Layer 2 of a small transformer language model trained on English Wikipedia (11 layers, counted from 0, width 128). Numbers have three digits each and are written without spaces.
A neuron adds its activation times its output weights to the MLP's output. To switch it off is to set its activation to zero at one token and run the rest of the model.
A neuron's activation on a vector x is GELU(gate . x) times (in . x), where the dot is the dot product.

Input weights of the MLP neurons that the questions are about. A number n stands for (n - 500) times 0.00087.
n1 gate: 377620623466255502277504510719489720466416646236453376647463571665419661659665395508493581547510301339662580572507401553742454531579326346624604484457693672507573421544338537568480488433225437467641506554474617562427360455551217737646392538358478410603594621760598618602488319478491666441519505490337585693551408674693494520570636590643667434437652483738612411765320236553410498481630
n12 gate: 661390546689478350442359538472543433552339565433582311524501510564471521357621531475433695603430689580540598249408530648436354406646521388707575446549445409517276447596263472600435505577436599386565737261387712471495691575530606512206387466374362588621379429716369564639612311719722502455474564443521297578662448624464386460617539750593225553535157263514477379676269520583441552161684
n31 gate: 542559598548399348846652540556350536360391357380468481708583620577337265760641347629518622437520620500464577635714625618451389516305311391388696579495411546494586579491602359501649492548721287667509273421494823498571568520790339317470396575496424263515533531486438415492356360739588535516579572580395427600528556290578570461302613411411396523487339532382462576408524513386394625527582
n43 gate: 338402333546382389591400538511531517346669289568590617545289522421828588703517597322347546684801383504574256401430268620335686604338543611366186542441677501276533235709378662482478677627712754532524548538523571584123347540572384306383539467517575414576661494578492488346529501732428361500377299470531704291690541518331617577398673812387581695465383391682533284565468577638395631686458
n113 gate: 512692529716385586405609444384516510464540504253308334333558290575487729549619631531366298465216605507338466479392436513430609377566521439728562603755625525461588656344369464389565481217428605304569307708424582346517497456525453624500499726444622420465617460599412523708489474685613671252208627426518262638549500320803554733663414483524270538455168470379562587647269386629597627473592
n172 gate: 609664498543306852664407359431516201647468665573751315274646403645447538494556428446444661486624544474608584100474540423629612404419714329339351779501492490457484487291534331377331620542307400550288441665443534402750563524702517364637495778410273524638489757489661381455573214573739412403463484515577425657631316778404536543364417762559448672470627474742540544680409522315531669630689
n177 gate: 760401469444401494361517589673388624446411392538428693420448584719284497307411279386646288527233190526536323576475479510666480468620581342740398481276278483435432361443659287583666790174622577485373547403322431378604538483208559771513571549502306528387640532409489457552439363657458412682504553631214410597571509481475542403440542425506414406437564609733534658437552630696563467420561
n194 gate: 397654395599448661362561487614467442632359297319437432463314589271388615442495364425368320576407801542504232459465606619311682470644832455532357676474528345472736691535177431389591378395588568613633432635318524518293416307461579714488593586498476828620206357454402525546470568618522769619411328638563721439286421464635448523494832495267459389413671700487604620376514667329506583602290
n227 gate: 605483549438365681589564653352568434392606357705337675563491267458401370765416484306407517368556317344494710529619516681542372403355667456170542300485336613615448361469497565332535410594650526378528364389527591603547510244703599393727544417474590584382514403500450599542674541492350625581672293569337500404615683536591441382575526485604560324572295527495673136654656576393861518406498
n233 gate: 509589613346505332613498460640364659583388541512478286585368225343408728592545337352506621449505501618458602504369411493587511291593042609737538531403588336508265375611487475556668460355632686375558663664395416373622712525498313392599575497657744551414747427513504745420521333532512596414360918499435345593431409656370466397642403418412529441374389608411758520430399504375381719432466
n268 gate: 478368522530226339687510638778468378463474432595577472522604832511585348563511493289605353358568474438404441566675506323333338446485483585632745690428632691473456718475443639377528347588583486598422388515646523459458233483333632332534394541319558603436480522504711328517481307533532359623563515599449515350529411608566611744574550466474566452584277256262436620394562505612453165695412
n1 in: 436623508517669493536630579452354141404803479431334536524580292387488606172399643537630486757666558521410478331560635457400472498530591626511437438478525397537567352355501762656786609341502540377508516721490525442467720617478566337500367313433377216641494618668486563500352566598555540364699286621591637572529356308237766558508260359243614470493415597617549637482570656702773779444417
n12 in: 533516329643515393517558616696444508588264713319432479319417551721488558436583556456279708550602355539484573357271491328415213360707492538443360341572704344130407360409477437528453344699517274529383591575418664511378528857548452360386382567350497446563431389717397616539512508521570345516512755514678322485363543575515707351677366748582298590630237269505652530441315589549382443334474
n31 in: 551527293599516654664442413521308533550627530493389494646562684720432368514703529510231632408622585364536555483590733554548615403415475558647571487471516514344510496335700707530756370181476542394542460509673776462496549418666620274470463639411684490590376461398560437223485522579656398527604542685493204411440288442703425667436544454486331497409403379425394550533456598472552730600520
n43 in: 598538497440517442254724498486654258497720523478437188453560558424643460402549423767682564472362548339416575628585531517592538394772378324520469530323577327714474475607361298489691055244418337694733445498396693393723747409466570794375568658616369512562682440421497329648451469397639505433594612517564411655327495423556610617564634320702586409306227595512405753466024411286600400632508
n113 in: 716132703832400517528575580527552641494635741516453253519536497367397482424420499648600617568369071512665591546645539613574311511716396376400487535478544475451302585426608583299466568835514472595828562525534491746433687850374763533377673684493219480616310714254581471472402709356738375631623373579363520421332581572348484361260626197599403417452450649566310547367511492460361264320496
n172 in: 543709471525296732810640620614570542414442491624817362676497255398631389775554287306559405440502304555668612428653468475661554324276696335177529569489407208512594392456345406392436608420343355439348479456602692673696245659747503572394558556407387213382527600420722421361536289359556528145652345377476397410518289548365511510428433398617641617557652425350487606594252570462647450581403
n177 in: 843466552381671519571615535438411639398356402468306760440531503575438708661475465699683250561267227442319397618316523580525626341557543414565368755361626581700598625637595411610421425400505738326595510584307476320536480711255650647429452394468309383572625570565494422530298299801599487710532402658157401528708630506485522665479558186652332460500447503475459411460629764704512541375623
n194 in: 666416480416499823449318473575435439582282511830503604288327114566568632507456432543634623490318563365501506494650472699419466773483332472520588326406235727497595411416639417661448201328326306345277409298547547656635554410445595608530691638467379475419366482465526420414505365716612612515471399301337447598325431507282260527362637390433444425356467481575360352408539559402395183528215
n227 in: 648379444375496437410585605391288502666589873591434473558326498598540731270507502482547431428653377369468341487641534588428435622486546644595309344712418575571507508163588469754308443359336441535272480437499481498454393652365627602315627401431580450489388215636526261678556556394600542608496596629657534635580450638635620731396565431452531540293792502227486702554641655530588528514308
n233 in: 531364530837512481412328782304724394571464442570500711468691479544594353560645513517434590299491446379443462599621474541375313724636915250435279430606423644588753547421430588382326632451524448817343476402464391704287475579675728521381508524436391384673324623536488458505611578555485400522420391503520604470327338519564521373373654526511430524391543188517224518534619577602656445758542
n268 in: 548563457455631701269419509507552457417682553365389490490391508399359787419506492661563787395409676348700370403356397645655525597626324710439592374551695405245470253647463399710407461551353443566403374516674509276550632714608130437354428530443775422468364634646472547564370485417630404319467295436282504293624446464633533391469607457306339443383359527418502603453545581596251730386622

Output weights of the MLP neurons that the questions are about. A number n stands for (n - 500) times 0.00059.
n1: 483507625582477600475613358270270441290377272704429433437632403597471668415525471574472484237587712320565408570280421428278757569409417590507531401709280403542459674541530486499540558609692531574389632573558495420521494677288574111404638467462607685245781544493424460459455382556386151400437357466796650643545546420141367428424416485479342533558292520459316819320466593464558398576543
n12: 572503572578407415504364320682629432623577505205580406618720265316542561337243398537796351581310430711491497627550642644476475374488636778580470309339444521706553377387506538513547602391543556514624447546404339604526675325273427589452624416401370370426624490332735401366670659628642364543639419520447434560421598348487210474596466378458762547343511332409336466684589406368443440338443
n31: 581516509598452392776610553614505527392498507563556476293500722532417455401476554368675466449561291795194512507407450679512426607425436426288558517674390522540641531638533401620594483546547522499526506387555494207415510701511562500396363549523522538450410639187610473680644617460458680451339587407368672487522693495437400459474678634552685446679505579659652563419417584426399379466594
n43: 453572444569474469889337463421520345643386471577642753338557564601723702816686548468426152381538621360449602147210447567485547485353483514635623432514421451717472320483512641733530429583524801679416280508518610557344422446453474435549474399665548499536294405800448580404433587469748337607373632539448534538585485575344529248263542732602343435347567750339531413484558688462298531308355
n113: 524530293737540580800310529532665517458735544426252389336413692376465363549775366514368773606453319727422577607396433467431451362618426488648733398595535493600599552494588522588442493584647325695412474573557577394642529382693523306370349562553674435359423344370475572651581386538564475742306760617476622493511534483583538525435328315459622337499403470755372490973315265680280637549574
n172: 573282571479515473798487434478394538453409337560393363411396388611471531522704349506354684503169186526298709205479623551404258558562424365345414762439698442402367298604432680552272667426567645583537683540524445487688534663836664594690609743552476669157690313411606332395619427334651565265333514315306458447520618506475358294674508786670523483482714613290387494661474532416477579547442
n177: 801530394481476556614358732420623704486454324514475547280476466518536534332324509438243409762349565451560632360780496585192518412557270582418438346235644704598695460584673532494586469328412446571526511238594587234699461594638669443389493595499727357757725449637881478408565420349220497489584187536666493502373514373525538570589349634197476525665472539202480426428240342418522584536418
n194: 399478400613526547580419583545864378325591562290399368511320601265662307549499578681637473702345623666503405483528478465542500500478481546341625571480752631563443560351320485382438584758491687625634783552301332369487360628579161467521496546511433601456514382592508340720368493416498428568516577622720748432492503362603532347533436516396585573571421672361646795573694573530174685416339
n227: 437568598775351273566421692565424436666311577771609334369541565483521856510549405532561501539493780353505518293372458380481692564402408388566556569632449563788316458560483533500466335552766535442637479520602319516437322331358570546668516461626630438267553627334679571523210492680584186661628596572453526428510558670362728457525617663795272755452511538492701516656432429428717322594636
n233: 370542725629580796578610712467626421632205608606471548438447608570561354602418675465199351505181350619333476701275438610293419693742469457405331576471390243418380556707578531695640498732408558526442375819384421375499671697556572642595768424552708603449639651753625813342538380378603605680743543553472584489478359588611444578365457494659564582404685521586546438596476543471468520509499
n268: 526444361584379667382737615373640481500346272315667725574489314606591700412539637482433510808508584618585332371663430401637428454428627356538647471487511535646423558452205521783500609508552504442652286499538679447607522526167553488481462314577598600199704619489733430542605743382573616330595516366510509667431187619605670404363177392637190396406543375750627490668560692487442674272525

Each question names a token from some text and the token that comes next. It shows the vector x that enters the MLP there. A number n stands for (n - 500) times 0.0093.

Then comes g, the gradient of the next token's log-probability with respect to the MLP's output, scaled to length 1. A neuron's effect is roughly proportional to its activation times (output weights . g). A number n stands for (n - 500) times 0.00082.

"z", then "\n\n"
x: 600446652532576667490537322467474467356420582438416521328460701483457686624508458496596483411642466542752516528551669584661588465479578411456544536700605505508598542534342483503327376316571339395643546502377379530522346562687446303656521528457497458471677711491619406330629563416590745619568370308525433450401572581696418596586404682520389417585552406499452600536585560273340604244617
g: 407582596414358289557401714508295601572449639458530504543315440416536463516520460760571455468290572553498479540522450410461418681615415501456377627468440493323753643480602527482416553497410331563478539400407473634656586426464301533482382569412543678516531495478648361573298482473433578503612774478492629356423746435411452463527598622270387511495537394384583393457591198410614522551324
Switching off which neuron hurts the next token most? n1

"h", then "s"
x: 564531379306822462491374270505489438432592544378342317468581379578537637357410613512485355555395407481498497625651517532593626425555570525607514418627606539407330619443287341488723449410569420435540390379518346524594493624659367433633468437383489450510476440321463618467374629382348461532627422366639383603544621532522525465695555503733633468403669767504403376450511445381338386398344
g: 377466285514492329547457382367478596429251656335557570447450315554569478501474653671540522415635549620455517312500361573348350514533641540573519371497561384461496463577396520445379590359483710778551430493431464381523561593316408549449539383532314594356579425395528527593442575552525301438539511752264671617431559368421358348381597576336452549675480446328670435509494493499638604684547
Switching off which neuron hurts the next token most? n233

"r", then "uc"
x: 278433587496753460613545568641333415300529577323476463556594623587371674392509560454576429471485366339416461531651687407626622392478500452363792532518537559544714555658383503535557292379542394451418578425467382430523805514634480402531472442564536529664490374497526462556591453503359620640598323419481658507526384395558380660529547468710419496383553438354310463524534527612291451603726
g: 570265718436346398513562527436437433485396336505509441400512531592548532385615454452656516580666361496298661505427446730425461604632317428527649522388395400556519623357344549484264343649405526523491660411647698444294546642607603564670528465465491596522378631604414385718543519371544459534529614427413497470313424484409501449355503271542567633601441589656382410502718335550528553460641
Switching off which neuron hurts the next token most? n31

"ak", then "es"
x: 405648576431433347601594542569309418428645524495446529353661553479460744278466487524485409295433475514449375412679543538404457603540682800349445595598732685583582573619501575584431478422634513555583376377468505560374468611645305523423496488446531406578480634476336488533693330371386516625564311490423694431502459592768531523683602505481432604613566273461556477454409439641507631638400
g: 608483434422655571445364504528486433596597482440647436680759469432564443666451527483631550610409465497476238565427469412537578542582273478430496504417452604411638575448628461585509407493590437663334569419458745639641404244630549533586651492487279637464683358528592429462407619456659459370571666463438665498450418390411489396793517641480431672482538436486491523238310383637492609560602
Which neuron, switched off, raises the next token's probability most? n268

"\n", then "- "
x: 366511465424472372481289512637630555514404531405355367596394591488595524492500543609618610478293467334390631440656531544526487511498528419509496448396464606406695498717538267486404391577293461512565590301341364467499432382631368668798514666435328418674364491475445520481513489249558611534523527450391566360451568608750454600521622533482687555473768364382680303476489462413356377683354
g: 493553357620436415509500592266422512600363571570377493377329468477548572656514890580459491568543475500270667421364570508415483476369548468732432476533425629316777489419371495668407513734474439551452465473527429564530419519715538566679522626312668537542354419521710468394557520532655520507501492383441484310261479647470546528603608311440575522497425430542587371492334512609439508661461
Switching off which neuron hurts the next token most? n1

"am", then "ro"
x: 296534620519600500627453366484398424444737507491431484627571638496349613432398563651404376310380696597438475636539830424357623605460696676386552525646671628611387441693494616543585615446493424513423437350340444489368665552481455496703403553479508415552592579408470559528417523382462480644491325203468450373429512418553377498735691745394558521477515505391498520605589443534428578438465
g: 528630666577522436479426688491562464527445535646539465548605697452416524441607540411239529500443432329370524516355367435372354258642310439387451583451582527424573501667628648381366424724648531707279435653667620455421615494530693451705449467420438515422430541429459567441468671457481460410738372583535397500611485417472565519461381550340471801476502323507464309532422438442471649634496
Switching off which neuron hurts the next token most? n194

"e", then "ig"
x: 636333640347691595540464392537549510395573719481417449365399444466630407309377502494387572634429205469665644635552556494397617605429577599430364411635605502474408380686600623593404469454480463461595485641516404436557413514664410362524446447411516388551521496593278388560277546466570441546464483516411559628512353619452430622684514828372397505509466584396525402411590607436683480766396
g: 318477476390470528657424496554318352531471686452408568407507562513635558606354657476497566674641444422283525433634553585541348593521617513480596508543582411695463726630351430589396549327469525293486418495446308421437540261416446360458557627577308586544672406512525549706527557276472668381511539376498462552288566668509585513541336412632625497386497742581579529561630584337377653500423
Which neuron, switched off, raises the next token's probability most? n43

"in", then "d"
x: 502527462428665470499577478544558478401382426283527372433596561531273401270612553605665294570296587640593404509605428397517714555421533632329416356542458716436469624388332469520669418273426551303469355477412358473297554706623472606611473582547512332628351509509497476629406600406397444463562585366451400407536449365610604624704534684541623613442422612434620479456636486360531505587606
g: 413514417433365473446409491406415506548485412364572569436587555540428610473582563443581337637640599433561453562442495343585657643281438164567450602472293665480437508399408496711282532458357494404599693556661456479426628611568685519623590581644661438577627494629596508409700643420373506533548559504535410561555413492512493466555603527482576484372367524620362416383572432341565467053566
Switching off which neuron hurts the next token most? n113

"(", then "200"
x: 440426530280607453542363443564485545302507547355343532552603591361588534525554658310460474406595579653330564537570591465720422283584662317485481417339621626508589344510535376409444389471428609419540610353369443559549710375824368431535515601417406636580407514577472447502631433472389410594505390463337439446672583342502334427522327403443737413493446350495518237544483566604402610574410
g: 511549497587540554635427575495613517586434484501436481301379583574479313571514551391462563467505496331318439452279551553710584595590566627723707621414459508460311464218599391455469501334587394460350667627299572492558505616441574611391599419446388648641572439502550627599500543650423555514454522797295522442597656551596510330524588511587587534470478312530431318699457315469574637682376
Which neuron, switched off, raises the next token's probability most? n227

"- ", then "Al"
x: 413502446438550239518354543644466383460536535434554445566397403399547479491419587465652742629404455508292662262617638459598354346491415519519553595451406397414640295632575241420452347653308667517622514411292345502415563403615485496499477609455456562654453588408551605538735639323549672620513581650435491413503485512560477573677388596503595497611543294361659382445412415565417574390521
g: 456404453467452411516443477692640384401555523447380524440374500666318597480384596627353322368551486507399510429545616370580831529371547287686562465197392496656642664547499395450573516659497431510431477755546459358568586636521437409605587579282359554637569527605525591556578450447465266538483514393448715464514432586554340511594470382444534443445517624369637639647483400396557271511438
Which neuron, switched off, raises the next token's probability most? n233

"id", then "en"
x: 503622419459470436429516322441529389482363692590528433455564720544696577335404508443678550499380532518469606669627538450516652588525535710405428479608451628496653575514454529577574555474539430493556625563429666525486745597606482426451601421413614277646369488544480455449555549636432287528492321547528574390579688307442499520633697738533458710229648410467627360457705593265454456403435
g: 324502335671454589471828482383542436371603339599469463470330488393319549560340580600631540637533518473453460470433661674558471353408465642470393473323582393493512543241491423592641529522545389321650611457576524537426463450525616586703323498499375323422538482461307699481384499537665660476303590589398619599503588229543647498593495489445652533515354594718502621534480519551548388453571
Switching off which neuron hurts the next token most? n43

"|", then "\n"
x: 466344443479508211647178530566420451642549535562371372403402732408549403590482464423514438385466572421359741675505556412405513588406604458595489489446403609552662581502683519323563432550487685408430573423418212564483418419473367359554467606483394620593578474425489378213563392628418473648630435454536396395554580487547468628599457493303682562647453384350521491359440578486546470710459
g: 406433676619321493640478601432514387506447478519387432476676438737631554642468438303352460453332501496672404686417368440458628462335376673655543564591608678549342487639567702582359799559327565411420500524600452386597309438449534563559459527477590645591457573427396519525515495601520546664595498599577240490491537432329288643456635474592536435531485468462538452578175499537498389576566
Switching off which neuron hurts the next token most? n268

"i", then "es "
x: 745518522433712521494571337691469612578501578362559590602522600478465339291369752594688479464388496551659587458644656521550579589553596617338414399598481645762383475465765558547449401460368452672327415595455532462475586476814481464686428460510414563666494625465415323600587489580650400590520521414640483616390546412574524701699565621486626449268565439523460451425476495449509503589528
g: 592461419605470559534440578250623580300456536686680447661451420498653540527622481645688312471436442477460394560522546551419425547616490184494606409484614533453464401552572730680415755561588636553673476688629428529694365423515217619486531585438501465625468496429471338482689496536640526576673542479429444631605649530585446463554535822490522558671407447525533441541396571465356453558530
Which neuron, switched off, raises the next token's probability most? n172

"- ", then "7 "
x: 477508400461510269491358564624533458538579621391494488467455475432559451467420687492681696598438485479273690265564629447554355339460452549539497626433401398436624290545628249368397432602283648530592502410306400546503617391625478431475481603446451553667462558415547496514756697344542600645510564586402454350521434505549510545670356581522599468561529247384664336514397413579368581316558
g: 545524369382568466417444644304545492268463437654535371496511637373398474369607464577406501523683408660342362641483413435449468566565669500282683479552516517452515538503624831416378392594467623504459562408127588387371542459481297450450579314615447470587522466455354751434481559486537367697343591637562579523545471494656569440532308595472363660469678452495484456465515422457550367537597
Which neuron, switched off, raises the next token's probability most? n12

"ep", then "ip"
x: 704560533461618499573434423649330429578665695500574383397185606476604629416518531474507569524474416539459647271601487542485406445670524632356636413603322608496722326522326450544571575445510576429501333478423400421531415537704628475425475471432430446591432596414510356327522510378374642425610432372578462347475519583493624505386296640501453541438779230500522643438411628322326633619570
g: 472539471682612491457479432463401501493503419229393443183541730475477490556832515353695595444444450488594439429388413611498444583369489297523627708633514527619309556496381446618629366400452471566559518620582515522423369283655445671519384430462448437431579671497271355472454478667467504514411407576520444481436453718503479539511459668457498573700781524455405419545491568377386339536474
Switching off which neuron hurts the next token most? n172

"ia ", then "Y"
x: 415398356568697449351238486549416474471399527366410541626504529497625592455360578547446481522507642593374558578652632601573456527511674585534546653483427552499414478557521421510311497363606532584429501446481523531546383520687361421470553660434512542542521642375591283311538555659713413575653342372325571570626453502511422502587451356418891631425678233390557278532652618439421635489427
g: 508511443546292495464610573685444430466871491894536494593496552431496532420668341612582343465551463364446194470420594425502399442648560703509476655454532397655461483516586410512732572486387383324519404410487573465578440541517485629486552484458361580461615612505554617742577542443648594436434401436620583598617451747682438442493516373379345539484377436469438574544399586352515594472581
Switching off which neuron hurts the next token most? n43

"h", then "o"
x: 599492462426663414583546513428662454347657560372380312335425495483525518442535586470640528433339454405555485520627413597484540571334641372431518434556460628414467733340384267494735474442586455401469388224553489439394365606608462365556464460354492459589391502334450542447309646454555523407612299346582380410385660550618514471695433272607508411246524593504545367596582549466324335441291
g: 549467521563363488625359304533339661462713402467660656468406568497636443576510481565487505752439469310542547645367447334502445595364539594509504515334525409759530530835439506370613523483691527518292639556562513559551509426623505482664276448496321567433525509507551724509574483469506385552469695654618524298536790639582591607550582435559463620492413638498433463549418371520470410593640
Switching off which neuron hurts the next token most? n113

"==", then "C"
x: 572483345592393514461242500533559436367446491402542410375444522432632539536410624373464506532580629368341643289481419514510424537499521454591527565568571587512730560374664254257477535248304604349413463377360496630424644422598632648454480515554378466665410296557529258440393457453611532519494382557521720423372633560582326362532522612560569512482612504374434573273775610399471372512362
g: 581400411608498313534447394526444538545551403432431404624554375623373664603504413522607426405656507225406593406413559401407430502468229431536326564463527640470549507573546627416448545449532467677400622516445619504405647489684656285542393557434372456392347583530415454437697688748453511438607328410564327624417621663499483575419490227406323525691532535589751435537540617356388505481504
Which neuron, switched off, raises the next token's probability most? n194